Layer 11 of a small transformer language model trained on English Wikipedia (15 layers, counted from 0, width 64).
Take only the direct path to the model's output, skipping the later layers: a vector added to the residual stream pushes a token's score in proportion to its dot product with that token's output vector.

Output vectors of the tokens that the questions are about. A number n stands for (n - 128) times 0.012.
"\n": 98, 149, 162, 95, 126, 151, 159, 165, 127, 179, 138, 148, 100, 91, 157, 126, 120, 136, 150, 85, 142, 134, 161, 115, 101, 171, 117, 139, 116, 180, 68, 105, 85, 119, 79, 100, 85, 103, 134, 125, 114, 110, 119, 135, 155, 127, 132, 142, 117, 150, 129, 135, 146, 165, 87, 180, 92, 117, 73, 111, 142, 179, 113, 180
"r": 176, 95, 166, 65, 139, 100, 134, 155, 85, 80, 85, 178, 89, 133, 77, 113, 98, 127, 113, 90, 130, 126, 134, 106, 130, 103, 113, 85, 99, 189, 140, 175, 175, 119, 150, 66, 159, 175, 171, 124, 137, 130, 165, 117, 143, 118, 99, 135, 83, 154, 135, 125, 131, 195, 196, 160, 103, 116, 120, 169, 161, 86, 137, 113
"4": 103, 134, 118, 140, 157, 175, 135, 116, 152, 124, 86, 118, 107, 117, 153, 136, 147, 114, 97, 142, 101, 153, 100, 145, 139, 81, 132, 149, 142, 152, 129, 155, 176, 155, 149, 129, 102, 143, 123, 87, 106, 110, 93, 112, 167, 84, 135, 120, 170, 137, 153, 141, 161, 109, 87, 146, 118, 157, 113, 104, 113, 100, 134, 111
"ers": 129, 142, 115, 125, 130, 102, 120, 188, 162, 147, 119, 238, 87, 100, 99, 140, 83, 79, 151, 104, 113, 87, 114, 150, 88, 52, 163, 147, 151, 147, 242, 142, 118, 86, 115, 147, 141, 118, 139, 75, 105, 142, 175, 170, 138, 110, 179, 130, 173, 119, 106, 112, 100, 136, 118, 70, 193, 105, 119, 95, 131, 88, 172, 115
"ive": 116, 57, 176, 190, 76, 131, 110, 165, 152, 177, 129, 59, 186, 135, 136, 107, 152, 172, 179, 151, 129, 85, 174, 83, 142, 115, 158, 198, 107, 116, 82, 125, 164, 115, 163, 87, 59, 145, 125, 64, 122, 112, 159, 176, 135, 148, 150, 91, 138, 199, 14, 121, 47, 102, 172, 161, 99, 245, 167, 128, 56, 107, 80, 68
"|---|---": 154, 146, 73, 164, 147, 133, 112, 223, 99, 185, 177, 80, 137, 119, 129, 207, 90, 95, 186, 196, 111, 162, 130, 135, 92, 99, 204, 119, 98, 77, 86, 138, 38, 175, 145, 162, 141, 148, 132, 82, 178, 106, 160, 122, 126, 114, 154, 134, 101, 121, 114, 76, 41, 80, 159, 131, 171, 172, 91, 151, 108, 103, 73, 77
" |": 136, 151, 104, 112, 130, 120, 97, 187, 160, 158, 139, 90, 124, 81, 137, 119, 158, 129, 133, 191, 149, 183, 159, 107, 138, 99, 99, 77, 129, 162, 92, 91, 101, 147, 137, 131, 155, 101, 146, 149, 91, 84, 96, 116, 138, 112, 120, 112, 134, 137, 160, 145, 137, 95, 152, 93, 140, 106, 164, 117, 118, 164, 177, 76
"ay": 157, 91, 145, 154, 175, 84, 61, 185, 154, 167, 31, 157, 79, 198, 87, 109, 62, 132, 99, 93, 148, 159, 112, 95, 187, 161, 162, 126, 109, 150, 112, 162, 78, 133, 154, 221, 186, 132, 102, 108, 129, 106, 114, 86, 132, 153, 109, 113, 118, 92, 66, 130, 86, 139, 134, 144, 158, 151, 101, 136, 158, 123, 109, 190
"2": 85, 136, 157, 159, 170, 113, 183, 158, 111, 91, 115, 120, 117, 120, 141, 124, 132, 83, 82, 137, 82, 173, 104, 137, 125, 95, 100, 161, 166, 137, 126, 163, 148, 151, 148, 107, 112, 151, 102, 111, 102, 92, 113, 107, 150, 73, 120, 117, 164, 139, 158, 139, 150, 165, 118, 179, 107, 176, 127, 121, 126, 88, 116, 105
" (": 106, 154, 129, 105, 112, 125, 124, 156, 136, 149, 132, 105, 148, 68, 126, 155, 111, 156, 127, 131, 120, 162, 68, 142, 162, 171, 74, 129, 175, 156, 94, 97, 116, 112, 164, 123, 90, 96, 121, 138, 164, 127, 133, 126, 101, 112, 126, 191, 111, 122, 145, 120, 143, 130, 95, 144, 109, 134, 100, 117, 137, 186, 142, 108
":": 92, 190, 161, 131, 133, 101, 179, 108, 89, 147, 156, 145, 189, 91, 117, 139, 114, 144, 97, 168, 147, 110, 158, 94, 150, 145, 117, 129, 106, 162, 114, 104, 99, 119, 88, 85, 88, 121, 157, 113, 70, 133, 78, 143, 98, 165, 151, 103, 128, 111, 139, 115, 95, 179, 107, 140, 151, 191, 128, 94, 121, 147, 163, 143
"3": 91, 132, 124, 146, 174, 164, 140, 136, 150, 113, 88, 127, 116, 120, 153, 133, 140, 96, 104, 146, 105, 151, 100, 139, 134, 74, 108, 142, 150, 150, 134, 172, 167, 146, 143, 121, 103, 151, 116, 97, 115, 106, 84, 131, 153, 96, 137, 109, 164, 120, 159, 136, 151, 145, 83, 155, 115, 154, 110, 119, 124, 101, 130, 96
"0": 86, 147, 142, 136, 141, 135, 110, 100, 110, 76, 80, 132, 101, 90, 158, 167, 136, 83, 100, 186, 104, 135, 160, 129, 124, 99, 124, 162, 172, 139, 120, 164, 190, 168, 156, 137, 107, 133, 115, 84, 139, 111, 95, 90, 116, 123, 126, 126, 138, 154, 128, 127, 169, 136, 143, 193, 103, 157, 108, 93, 110, 98, 150, 123
"up": 138, 59, 107, 81, 57, 126, 123, 160, 137, 146, 110, 164, 84, 104, 202, 132, 163, 104, 137, 108, 136, 144, 62, 156, 125, 86, 172, 67, 94, 67, 142, 223, 130, 111, 136, 183, 200, 145, 77, 106, 118, 144, 126, 79, 109, 214, 153, 97, 183, 118, 108, 117, 132, 118, 109, 158, 121, 206, 138, 118, 170, 112, 95, 147
";": 102, 162, 128, 112, 169, 137, 153, 117, 125, 188, 83, 89, 123, 90, 122, 92, 93, 108, 118, 162, 134, 123, 146, 105, 85, 170, 148, 146, 121, 158, 117, 105, 84, 144, 134, 124, 118, 119, 125, 116, 92, 134, 117, 142, 113, 138, 123, 129, 137, 170, 129, 132, 130, 123, 163, 182, 127, 167, 86, 57, 154, 172, 194, 85
" -": 94, 166, 98, 102, 145, 151, 82, 123, 117, 130, 136, 132, 212, 110, 168, 109, 149, 139, 134, 120, 126, 117, 93, 94, 130, 177, 162, 170, 70, 138, 94, 124, 125, 141, 121, 164, 89, 126, 139, 103, 87, 113, 115, 110, 126, 165, 145, 126, 117, 137, 123, 121, 142, 152, 110, 123, 104, 144, 126, 86, 132, 161, 149, 161
"{": 135, 159, 63, 182, 154, 90, 157, 177, 93, 115, 132, 181, 164, 136, 162, 135, 163, 136, 154, 118, 52, 198, 138, 124, 148, 207, 166, 100, 148, 119, 24, 120, 100, 121, 189, 109, 111, 160, 157, 71, 178, 106, 149, 79, 67, 172, 151, 160, 117, 155, 137, 104, 82, 47, 139, 124, 138, 136, 76, 86, 102, 132, 81, 105
"our": 150, 112, 120, 213, 126, 136, 92, 181, 162, 139, 115, 150, 100, 136, 153, 144, 108, 173, 65, 94, 27, 90, 115, 179, 166, 134, 137, 75, 181, 115, 156, 120, 134, 95, 180, 106, 158, 136, 133, 66, 145, 124, 151, 94, 156, 191, 155, 134, 137, 120, 64, 140, 142, 83, 177, 176, 36, 122, 143, 103, 77, 149, 88, 112

Output weights of attention head 0. The head adds the sum of these rows, row i times number i of z. A number n stands for (n - 128) times 0.0064.
o0: 166, 111, 117, 79, 121, 130, 123, 145, 175, 185, 123, 160, 180, 91, 129, 160, 50, 157, 90, 129, 180, 164, 125, 92, 133, 194, 174, 84, 116, 150, 76, 76, 77, 107, 157, 125, 117, 107, 139, 147, 119, 162, 167, 140, 115, 145, 78, 77, 119, 177, 126, 92, 69, 93, 146, 144, 152, 176, 153, 48, 108, 152, 168, 95
o1: 113, 129, 157, 102, 175, 84, 179, 105, 56, 148, 52, 177, 71, 110, 121, 146, 152, 82, 67, 155, 134, 87, 161, 120, 92, 92, 130, 154, 160, 105, 142, 151, 147, 147, 160, 123, 125, 109, 123, 139, 104, 198, 90, 178, 119, 157, 148, 98, 146, 91, 143, 179, 122, 155, 159, 160, 140, 149, 97, 115, 103, 132, 193, 53
o2: 190, 105, 125, 113, 191, 134, 174, 95, 37, 138, 126, 158, 124, 121, 143, 84, 64, 178, 96, 145, 151, 47, 154, 131, 67, 200, 150, 144, 131, 145, 160, 149, 72, 138, 53, 103, 139, 80, 102, 180, 102, 108, 176, 108, 115, 99, 158, 105, 98, 149, 75, 187, 135, 145, 157, 104, 149, 147, 146, 139, 195, 81, 145, 126
o3: 70, 142, 160, 165, 131, 156, 94, 84, 43, 82, 111, 125, 161, 167, 128, 107, 88, 158, 126, 145, 175, 156, 145, 170, 140, 109, 82, 137, 93, 171, 140, 94, 118, 104, 155, 98, 99, 143, 150, 145, 108, 135, 141, 207, 159, 148, 162, 92, 118, 80, 159, 146, 51, 103, 75, 114, 124, 116, 139, 162, 125, 153, 120, 192
o4: 119, 196, 79, 93, 95, 149, 124, 43, 83, 130, 135, 49, 136, 166, 115, 163, 175, 163, 47, 147, 65, 73, 169, 80, 122, 134, 134, 197, 123, 161, 146, 147, 174, 99, 131, 122, 143, 112, 168, 102, 119, 194, 134, 123, 105, 224, 85, 155, 133, 202, 113, 115, 190, 64, 113, 157, 101, 141, 132, 95, 92, 128, 175, 83
o5: 199, 67, 187, 139, 167, 127, 154, 119, 62, 193, 125, 154, 82, 179, 104, 142, 156, 120, 152, 116, 130, 115, 130, 122, 183, 89, 99, 99, 153, 127, 61, 103, 127, 113, 82, 131, 121, 123, 146, 135, 89, 142, 141, 190, 65, 167, 198, 211, 93, 56, 117, 141, 88, 54, 165, 85, 113, 118, 157, 132, 125, 112, 160, 136
o6: 129, 166, 131, 144, 138, 92, 125, 165, 180, 71, 73, 179, 109, 126, 116, 104, 81, 91, 164, 115, 176, 156, 124, 111, 130, 96, 166, 141, 141, 108, 101, 105, 135, 90, 118, 121, 111, 136, 211, 134, 116, 120, 101, 103, 132, 103, 79, 185, 165, 137, 85, 77, 107, 129, 120, 142, 168, 185, 181, 130, 184, 101, 100, 137
o7: 69, 155, 115, 97, 121, 188, 174, 117, 154, 95, 140, 135, 214, 99, 80, 123, 184, 100, 155, 168, 171, 62, 146, 96, 150, 153, 188, 164, 73, 83, 185, 76, 152, 109, 112, 111, 62, 162, 127, 91, 95, 73, 109, 163, 112, 165, 207, 112, 110, 155, 59, 140, 114, 102, 133, 110, 176, 126, 160, 95, 142, 139, 138, 108
o8: 132, 113, 128, 98, 177, 130, 157, 69, 115, 176, 155, 64, 115, 139, 81, 109, 88, 206, 56, 94, 119, 131, 159, 120, 126, 127, 93, 131, 86, 197, 96, 150, 118, 158, 142, 177, 165, 197, 98, 152, 75, 68, 172, 140, 179, 127, 130, 132, 185, 116, 70, 117, 80, 145, 139, 74, 127, 150, 166, 148, 136, 120, 152, 103
o9: 88, 120, 139, 143, 147, 159, 179, 57, 109, 96, 112, 99, 132, 159, 99, 100, 148, 129, 62, 62, 131, 48, 66, 107, 179, 159, 131, 200, 177, 146, 169, 208, 154, 145, 132, 131, 138, 182, 63, 126, 179, 210, 196, 131, 89, 134, 127, 142, 129, 38, 92, 153, 108, 156, 125, 122, 98, 158, 112, 123, 91, 75, 114, 166
o10: 151, 115, 120, 116, 76, 126, 82, 116, 124, 190, 54, 134, 175, 121, 64, 57, 123, 156, 83, 147, 66, 60, 76, 74, 158, 67, 192, 137, 101, 96, 90, 94, 154, 181, 144, 151, 167, 117, 165, 240, 192, 205, 166, 183, 88, 137, 96, 106, 152, 156, 81, 145, 141, 131, 121, 103, 94, 90, 164, 200, 141, 145, 184, 95
o11: 168, 146, 144, 106, 122, 135, 163, 79, 103, 148, 158, 67, 139, 92, 168, 133, 99, 104, 118, 115, 65, 168, 175, 124, 148, 149, 169, 122, 133, 108, 157, 150, 90, 222, 180, 116, 66, 172, 84, 167, 215, 137, 155, 119, 156, 145, 113, 181, 107, 92, 77, 85, 118, 131, 136, 94, 108, 71, 127, 120, 168, 93, 77, 98
o12: 153, 169, 120, 107, 113, 128, 130, 76, 159, 162, 148, 173, 55, 109, 112, 133, 163, 144, 129, 123, 54, 109, 120, 144, 175, 138, 67, 185, 184, 136, 169, 107, 158, 123, 115, 144, 92, 144, 155, 89, 151, 62, 114, 222, 130, 125, 125, 82, 112, 128, 70, 181, 119, 138, 129, 116, 154, 199, 113, 36, 127, 107, 132, 82
o13: 143, 127, 133, 100, 116, 188, 97, 98, 98, 74, 101, 149, 33, 230, 66, 118, 163, 176, 166, 73, 139, 165, 109, 170, 101, 81, 88, 97, 92, 156, 99, 155, 182, 208, 154, 189, 118, 99, 172, 129, 158, 128, 120, 150, 87, 141, 156, 112, 128, 168, 103, 158, 126, 93, 133, 141, 50, 61, 156, 148, 111, 136, 133, 150
o14: 203, 143, 89, 112, 94, 145, 88, 125, 127, 141, 47, 164, 86, 80, 157, 94, 172, 122, 94, 81, 147, 86, 157, 122, 194, 157, 225, 137, 191, 85, 135, 67, 189, 154, 125, 151, 86, 111, 138, 106, 103, 92, 98, 138, 150, 172, 134, 76, 143, 152, 148, 75, 150, 132, 174, 65, 149, 92, 155, 114, 102, 154, 143, 151
o15: 78, 58, 94, 89, 154, 142, 147, 97, 74, 140, 136, 94, 113, 126, 169, 152, 118, 110, 139, 204, 140, 102, 168, 115, 100, 163, 170, 125, 90, 122, 148, 130, 92, 151, 109, 172, 147, 112, 138, 178, 113, 93, 184, 147, 133, 159, 119, 227, 123, 85, 113, 106, 85, 74, 158, 146, 122, 136, 201, 83, 123, 161, 138, 78
o16: 118, 143, 218, 105, 87, 74, 79, 83, 155, 126, 138, 169, 138, 152, 173, 140, 128, 93, 108, 119, 90, 145, 133, 153, 119, 136, 147, 167, 124, 140, 161, 112, 119, 128, 111, 134, 80, 138, 134, 90, 130, 176, 97, 110, 68, 136, 130, 159, 198, 115, 101, 83, 70, 169, 173, 154, 127, 155, 156, 140, 109, 106, 110, 86
o17: 128, 112, 111, 27, 95, 147, 164, 182, 138, 190, 123, 184, 173, 170, 118, 177, 170, 106, 160, 115, 126, 164, 117, 76, 100, 180, 60, 162, 114, 166, 155, 90, 64, 165, 131, 85, 126, 83, 150, 135, 85, 122, 186, 148, 104, 133, 74, 139, 157, 105, 99, 117, 142, 162, 95, 122, 165, 51, 74, 155, 70, 195, 96, 130
o18: 193, 139, 123, 125, 94, 35, 23, 164, 91, 43, 141, 163, 113, 172, 128, 152, 120, 130, 155, 168, 168, 128, 132, 102, 127, 208, 147, 83, 119, 155, 84, 120, 118, 154, 116, 137, 121, 102, 118, 161, 107, 144, 143, 113, 108, 192, 186, 115, 49, 111, 50, 122, 87, 185, 162, 94, 126, 164, 136, 160, 162, 131, 116, 141
o19: 67, 115, 79, 87, 153, 186, 156, 66, 127, 123, 101, 183, 139, 84, 153, 82, 178, 167, 129, 161, 102, 112, 175, 174, 131, 76, 129, 168, 199, 133, 176, 153, 151, 147, 131, 202, 91, 89, 159, 48, 90, 127, 66, 91, 107, 143, 127, 79, 166, 170, 159, 121, 63, 96, 94, 172, 122, 249, 97, 136, 111, 83, 93, 146
o20: 180, 104, 148, 123, 152, 135, 133, 153, 168, 69, 140, 90, 105, 135, 137, 119, 198, 101, 111, 90, 112, 197, 88, 138, 145, 56, 78, 117, 128, 155, 185, 104, 134, 146, 189, 134, 135, 90, 60, 106, 151, 138, 95, 134, 129, 51, 96, 63, 136, 170, 152, 142, 108, 87, 180, 103, 128, 127, 144, 239, 186, 91, 130, 122
o21: 184, 88, 128, 144, 136, 113, 98, 96, 170, 125, 105, 151, 178, 106, 45, 145, 169, 140, 118, 97, 149, 136, 146, 121, 132, 110, 104, 124, 126, 145, 130, 97, 174, 137, 78, 142, 198, 171, 121, 136, 124, 125, 143, 57, 196, 119, 181, 92, 107, 132, 130, 167, 83, 180, 85, 171, 106, 105, 154, 126, 84, 104, 72, 137
o22: 117, 137, 109, 143, 173, 159, 131, 158, 141, 152, 95, 94, 79, 148, 114, 56, 119, 148, 84, 120, 155, 170, 127, 102, 161, 156, 141, 199, 173, 167, 88, 101, 164, 58, 102, 113, 109, 190, 103, 80, 114, 172, 124, 102, 140, 122, 170, 121, 88, 176, 145, 103, 115, 129, 126, 140, 93, 133, 49, 88, 153, 155, 124, 166
o23: 231, 197, 96, 115, 164, 140, 105, 159, 89, 166, 143, 115, 121, 162, 61, 76, 75, 134, 118, 142, 64, 175, 58, 119, 191, 99, 125, 128, 103, 93, 96, 153, 131, 111, 158, 129, 109, 157, 86, 143, 85, 172, 123, 130, 137, 109, 148, 196, 129, 97, 128, 75, 124, 136, 132, 92, 159, 178, 149, 132, 91, 127, 163, 128
o24: 119, 75, 141, 147, 135, 119, 140, 122, 114, 116, 90, 130, 110, 105, 182, 125, 154, 111, 140, 62, 59, 72, 91, 127, 128, 112, 121, 160, 156, 147, 157, 138, 181, 136, 98, 135, 128, 128, 115, 109, 114, 150, 146, 117, 127, 128, 168, 130, 157, 152, 151, 162, 162, 95, 62, 151, 52, 142, 186, 113, 168, 75, 140, 204
o25: 137, 100, 86, 130, 197, 57, 88, 120, 176, 46, 157, 165, 151, 172, 159, 137, 75, 168, 106, 68, 101, 131, 144, 121, 89, 137, 137, 177, 115, 67, 156, 172, 114, 88, 137, 161, 123, 183, 156, 150, 127, 146, 170, 146, 155, 140, 109, 167, 172, 100, 145, 110, 78, 79, 26, 144, 131, 126, 166, 143, 94, 120, 81, 157
o26: 151, 139, 125, 125, 147, 96, 152, 198, 159, 87, 146, 83, 135, 43, 136, 150, 131, 110, 127, 199, 129, 151, 111, 115, 203, 94, 120, 97, 148, 132, 190, 149, 168, 79, 118, 121, 113, 129, 115, 148, 123, 19, 83, 79, 112, 128, 107, 143, 102, 117, 211, 160, 144, 101, 158, 137, 136, 92, 151, 114, 122, 161, 129, 73
o27: 66, 171, 168, 79, 131, 86, 150, 108, 139, 172, 160, 106, 135, 108, 102, 199, 66, 205, 76, 120, 92, 113, 110, 78, 160, 117, 126, 137, 84, 131, 159, 139, 109, 100, 81, 150, 92, 91, 109, 170, 112, 103, 140, 172, 146, 152, 142, 163, 106, 141, 145, 104, 86, 171, 113, 117, 111, 147, 92, 77, 206, 199, 167, 167
o28: 146, 122, 66, 155, 133, 178, 129, 142, 103, 74, 153, 131, 132, 143, 124, 121, 176, 99, 75, 109, 145, 141, 140, 80, 173, 138, 116, 56, 143, 104, 203, 117, 143, 117, 104, 118, 80, 159, 178, 97, 109, 46, 171, 82, 130, 98, 155, 170, 84, 197, 196, 95, 170, 99, 104, 189, 163, 156, 128, 142, 122, 92, 67, 156
o29: 111, 138, 148, 145, 112, 152, 95, 126, 190, 112, 179, 170, 139, 57, 97, 156, 137, 160, 127, 134, 106, 168, 119, 127, 157, 155, 130, 196, 117, 94, 76, 133, 107, 80, 149, 160, 145, 140, 114, 125, 157, 71, 169, 124, 136, 181, 82, 148, 109, 93, 134, 154, 77, 131, 118, 108, 141, 72, 90, 138, 85, 120, 129, 138
o30: 132, 103, 56, 198, 118, 158, 98, 136, 120, 122, 156, 160, 89, 117, 134, 115, 138, 152, 169, 113, 143, 128, 83, 131, 139, 167, 145, 148, 93, 118, 147, 144, 59, 138, 86, 165, 214, 126, 87, 172, 142, 146, 113, 186, 109, 105, 94, 172, 193, 171, 120, 139, 57, 90, 72, 158, 124, 76, 140, 132, 133, 101, 77, 157
o31: 103, 134, 90, 110, 106, 112, 70, 156, 144, 145, 120, 136, 131, 133, 160, 62, 78, 158, 77, 120, 111, 144, 173, 113, 122, 165, 180, 106, 128, 169, 156, 88, 109, 133, 148, 175, 196, 127, 83, 24, 162, 74, 112, 139, 145, 139, 125, 141, 111, 134, 163, 220, 168, 123, 144, 134, 115, 96, 113, 124, 132, 149, 120, 130

Each question shows a token from some text and the vector z that the head gathered there. A number n stands for (n - 128) times 0.019.

" P": 163, 116, 117, 126, 121, 90, 136, 171, 102, 159, 161, 183, 107, 86, 150, 140, 171, 105, 117, 143, 93, 103, 131, 118, 118, 78, 136, 110, 155, 163, 122, 114
Pushed up most: "ive"

"\n": 150, 113, 114, 112, 113, 123, 145, 116, 114, 111, 140, 114, 143, 87, 131, 97, 128, 135, 116, 131, 135, 108, 118, 130, 106, 115, 140, 141, 118, 144, 112, 145
Pushed up most: " |"

" W": 134, 125, 142, 122, 112, 129, 151, 102, 84, 121, 140, 128, 126, 101, 134, 118, 135, 142, 128, 114, 134, 110, 100, 105, 135, 125, 133, 134, 110, 123, 135, 128
Pushed up most: "ers"

"n": 146, 115, 116, 116, 112, 123, 143, 120, 114, 118, 137, 120, 141, 91, 133, 98, 131, 128, 119, 128, 130, 108, 125, 137, 113, 123, 133, 144, 121, 140, 110, 142
Pushed up most: " ("

" and": 162, 132, 117, 112, 119, 122, 132, 133, 115, 127, 152, 109, 141, 100, 140, 101, 134, 128, 115, 128, 128, 112, 130, 142, 116, 125, 127, 128, 115, 136, 113, 140
Pushed up most: ";"

"m": 148, 117, 115, 110, 116, 119, 145, 114, 114, 113, 138, 115, 143, 90, 134, 101, 128, 136, 115, 129, 132, 109, 122, 127, 107, 114, 139, 140, 117, 142, 112, 145
Pushed down most: "r"

" of": 147, 115, 117, 116, 112, 123, 143, 118, 114, 118, 136, 120, 141, 91, 133, 100, 131, 126, 118, 129, 129, 108, 125, 137, 113, 123, 134, 143, 122, 140, 110, 142
Which two tokens does it push up most, strongest first? " (", " |"

"01": 140, 124, 133, 108, 135, 142, 133, 127, 119, 108, 122, 110, 140, 117, 116, 105, 148, 151, 106, 141, 139, 124, 121, 124, 109, 102, 122, 119, 98, 127, 108, 111
Pushed down most: "ay"

"2": 129, 131, 122, 110, 101, 107, 151, 131, 89, 114, 115, 107, 125, 66, 112, 92, 131, 113, 100, 126, 145, 116, 129, 123, 114, 111, 166, 140, 128, 124, 104, 132
Pushed up most: "2"

" L": 137, 133, 120, 102, 120, 103, 148, 115, 88, 132, 128, 116, 121, 105, 146, 104, 135, 117, 147, 129, 132, 128, 110, 115, 136, 119, 154, 117, 133, 140, 129, 105
Pushed down most: ";"

"+": 157, 123, 98, 119, 134, 106, 156, 180, 78, 104, 117, 59, 159, 69, 152, 123, 146, 109, 87, 130, 122, 121, 178, 146, 102, 112, 152, 198, 129, 145, 94, 126
Pushed up most: ":"

"10": 134, 139, 79, 108, 136, 81, 146, 141, 99, 116, 119, 112, 147, 91, 161, 111, 145, 109, 103, 161, 129, 128, 156, 113, 148, 114, 132, 138, 99, 116, 80, 137
Pushed up most: "0"

" ": 115, 130, 80, 98, 143, 64, 139, 176, 92, 122, 121, 131, 155, 74, 127, 94, 143, 76, 92, 160, 134, 116, 152, 122, 139, 83, 199, 179, 96, 117, 55, 123
Pushed up most: "0"

" y": 146, 115, 112, 116, 113, 122, 144, 120, 113, 117, 142, 116, 135, 91, 132, 97, 128, 129, 120, 130, 131, 110, 119, 135, 113, 117, 139, 139, 120, 139, 109, 142
Pushed down most: "r"

" a": 149, 111, 121, 112, 113, 125, 144, 117, 112, 121, 142, 117, 138, 98, 138, 96, 136, 126, 125, 126, 139, 115, 113, 131, 132, 126, 153, 132, 112, 145, 110, 144
Which two tokens does it push up most, strongest first? " |", " ("

" J": 154, 113, 127, 123, 107, 122, 153, 103, 137, 114, 122, 134, 125, 92, 111, 118, 104, 117, 142, 99, 144, 118, 157, 115, 125, 118, 122, 152, 95, 134, 122, 154
Pushed up most: "ay"

" D": 121, 136, 115, 119, 72, 136, 138, 153, 97, 115, 134, 116, 146, 104, 129, 104, 121, 158, 146, 142, 115, 132, 162, 133, 71, 81, 150, 125, 87, 133, 119, 142
Pushed down most: "our"

"|": 143, 108, 110, 111, 124, 86, 140, 107, 117, 105, 130, 82, 155, 102, 107, 129, 113, 150, 114, 138, 120, 119, 151, 106, 132, 130, 115, 121, 132, 144, 141, 160
Pushed up most: "\n"

"l": 142, 119, 115, 115, 111, 117, 147, 121, 118, 118, 144, 116, 141, 90, 133, 97, 128, 128, 113, 125, 135, 111, 125, 134, 115, 111, 143, 143, 124, 135, 109, 143
Which two tokens does it push up most, strongest first? " |", " ("

"3": 126, 132, 109, 113, 119, 124, 131, 129, 110, 115, 143, 104, 134, 108, 131, 103, 131, 117, 131, 125, 139, 126, 110, 131, 106, 121, 138, 129, 137, 132, 107, 134
Pushed down most: "\n"

"==": 123, 127, 93, 103, 157, 104, 131, 92, 116, 129, 150, 122, 190, 104, 145, 89, 64, 88, 121, 69, 109, 151, 161, 148, 97, 138, 149, 128, 145, 200, 102, 148
Pushed up most: "our"

"0": 166, 113, 99, 104, 130, 105, 136, 131, 112, 69, 132, 112, 142, 99, 114, 105, 122, 113, 113, 113, 166, 117, 129, 120, 79, 91, 175, 153, 105, 146, 81, 150
Pushed up most: " |"

"id": 146, 113, 109, 121, 119, 124, 143, 120, 111, 117, 139, 115, 141, 89, 128, 91, 129, 131, 119, 131, 130, 109, 124, 137, 110, 118, 132, 142, 121, 141, 111, 145
Pushed up most: " ("

" |": 167, 128, 135, 111, 99, 112, 139, 91, 116, 75, 128, 106, 144, 115, 139, 129, 108, 141, 116, 131, 154, 158, 126, 116, 144, 127, 153, 128, 137, 148, 121, 129
Pushed down most: "ive"

"8": 158, 115, 108, 114, 113, 117, 141, 118, 117, 87, 136, 112, 150, 91, 129, 99, 121, 126, 110, 129, 150, 114, 121, 125, 104, 113, 150, 143, 113, 147, 101, 154
Pushed up most: " |"

"D": 136, 133, 89, 111, 142, 133, 110, 160, 100, 106, 128, 132, 134, 93, 144, 98, 115, 121, 121, 154, 107, 114, 127, 154, 135, 116, 139, 165, 124, 157, 85, 116
Pushed down most: "ay"

"th": 141, 121, 115, 117, 117, 124, 137, 118, 126, 127, 152, 119, 135, 108, 120, 96, 144, 125, 123, 128, 148, 116, 104, 141, 114, 119, 130, 132, 117, 136, 104, 144
Pushed down most: "\n"

",": 162, 131, 125, 110, 114, 122, 140, 115, 117, 122, 144, 119, 139, 107, 136, 102, 135, 120, 123, 126, 143, 119, 126, 134, 132, 115, 142, 127, 114, 134, 109, 140
Pushed down most: " -"

" (": 170, 102, 114, 135, 112, 101, 129, 120, 101, 114, 118, 88, 133, 103, 133, 109, 116, 143, 117, 122, 128, 128, 155, 108, 121, 135, 129, 156, 129, 161, 111, 138
Pushed up most: "\n"

"ard": 155, 135, 123, 118, 119, 126, 150, 107, 115, 117, 140, 117, 133, 104, 125, 93, 132, 118, 122, 124, 148, 120, 123, 135, 119, 117, 137, 135, 115, 135, 112, 136
Pushed down most: " -"

"in": 147, 117, 113, 117, 118, 120, 144, 118, 114, 119, 144, 118, 136, 97, 129, 94, 129, 132, 118, 127, 134, 113, 125, 137, 114, 118, 135, 142, 120, 140, 116, 135
Pushed up most: " ("

"1": 155, 134, 108, 109, 118, 112, 132, 111, 115, 110, 135, 138, 144, 81, 128, 109, 139, 140, 104, 119, 145, 123, 132, 135, 105, 123, 141, 155, 91, 136, 88, 135
Pushed down most: "up"

"E": 142, 122, 116, 129, 134, 100, 118, 139, 101, 111, 160, 152, 153, 89, 116, 115, 101, 132, 99, 138, 130, 96, 143, 137, 119, 99, 154, 142, 101, 153, 111, 124
Pushed down most: "ay"

" on": 140, 118, 111, 114, 111, 122, 144, 125, 115, 116, 146, 111, 137, 94, 133, 94, 126, 129, 119, 127, 135, 113, 120, 135, 113, 121, 139, 144, 123, 136, 112, 141
Pushed up most: " |"

"er": 152, 112, 116, 108, 114, 120, 145, 113, 113, 111, 139, 109, 137, 95, 125, 102, 127, 138, 118, 122, 134, 117, 124, 127, 115, 114, 136, 137, 121, 140, 116, 142
Pushed up most: " |"

";": 177, 139, 120, 111, 143, 118, 148, 132, 110, 101, 165, 105, 130, 90, 126, 112, 138, 134, 93, 137, 125, 114, 143, 116, 109, 100, 126, 147, 107, 130, 109, 148
Pushed up most: ";"

"b": 144, 115, 113, 117, 116, 128, 144, 117, 105, 119, 138, 112, 139, 90, 135, 94, 133, 131, 114, 134, 132, 108, 117, 131, 118, 123, 142, 140, 119, 145, 108, 144
Pushed down most: "r"

" N": 152, 109, 99, 117, 83, 116, 170, 95, 139, 114, 148, 129, 125, 106, 112, 127, 99, 116, 132, 69, 154, 116, 161, 108, 88, 119, 144, 153, 99, 138, 132, 144
Pushed down most: "0"

"o": 144, 113, 111, 114, 115, 123, 145, 121, 112, 116, 143, 113, 133, 91, 129, 93, 129, 134, 119, 128, 133, 112, 117, 133, 112, 113, 139, 141, 119, 141, 111, 142
Pushed up most: " |"

"g": 157, 127, 123, 127, 121, 129, 143, 123, 104, 115, 131, 101, 141, 94, 124, 103, 137, 134, 121, 133, 127, 110, 127, 121, 118, 142, 139, 154, 114, 144, 113, 134
Pushed up most: ":"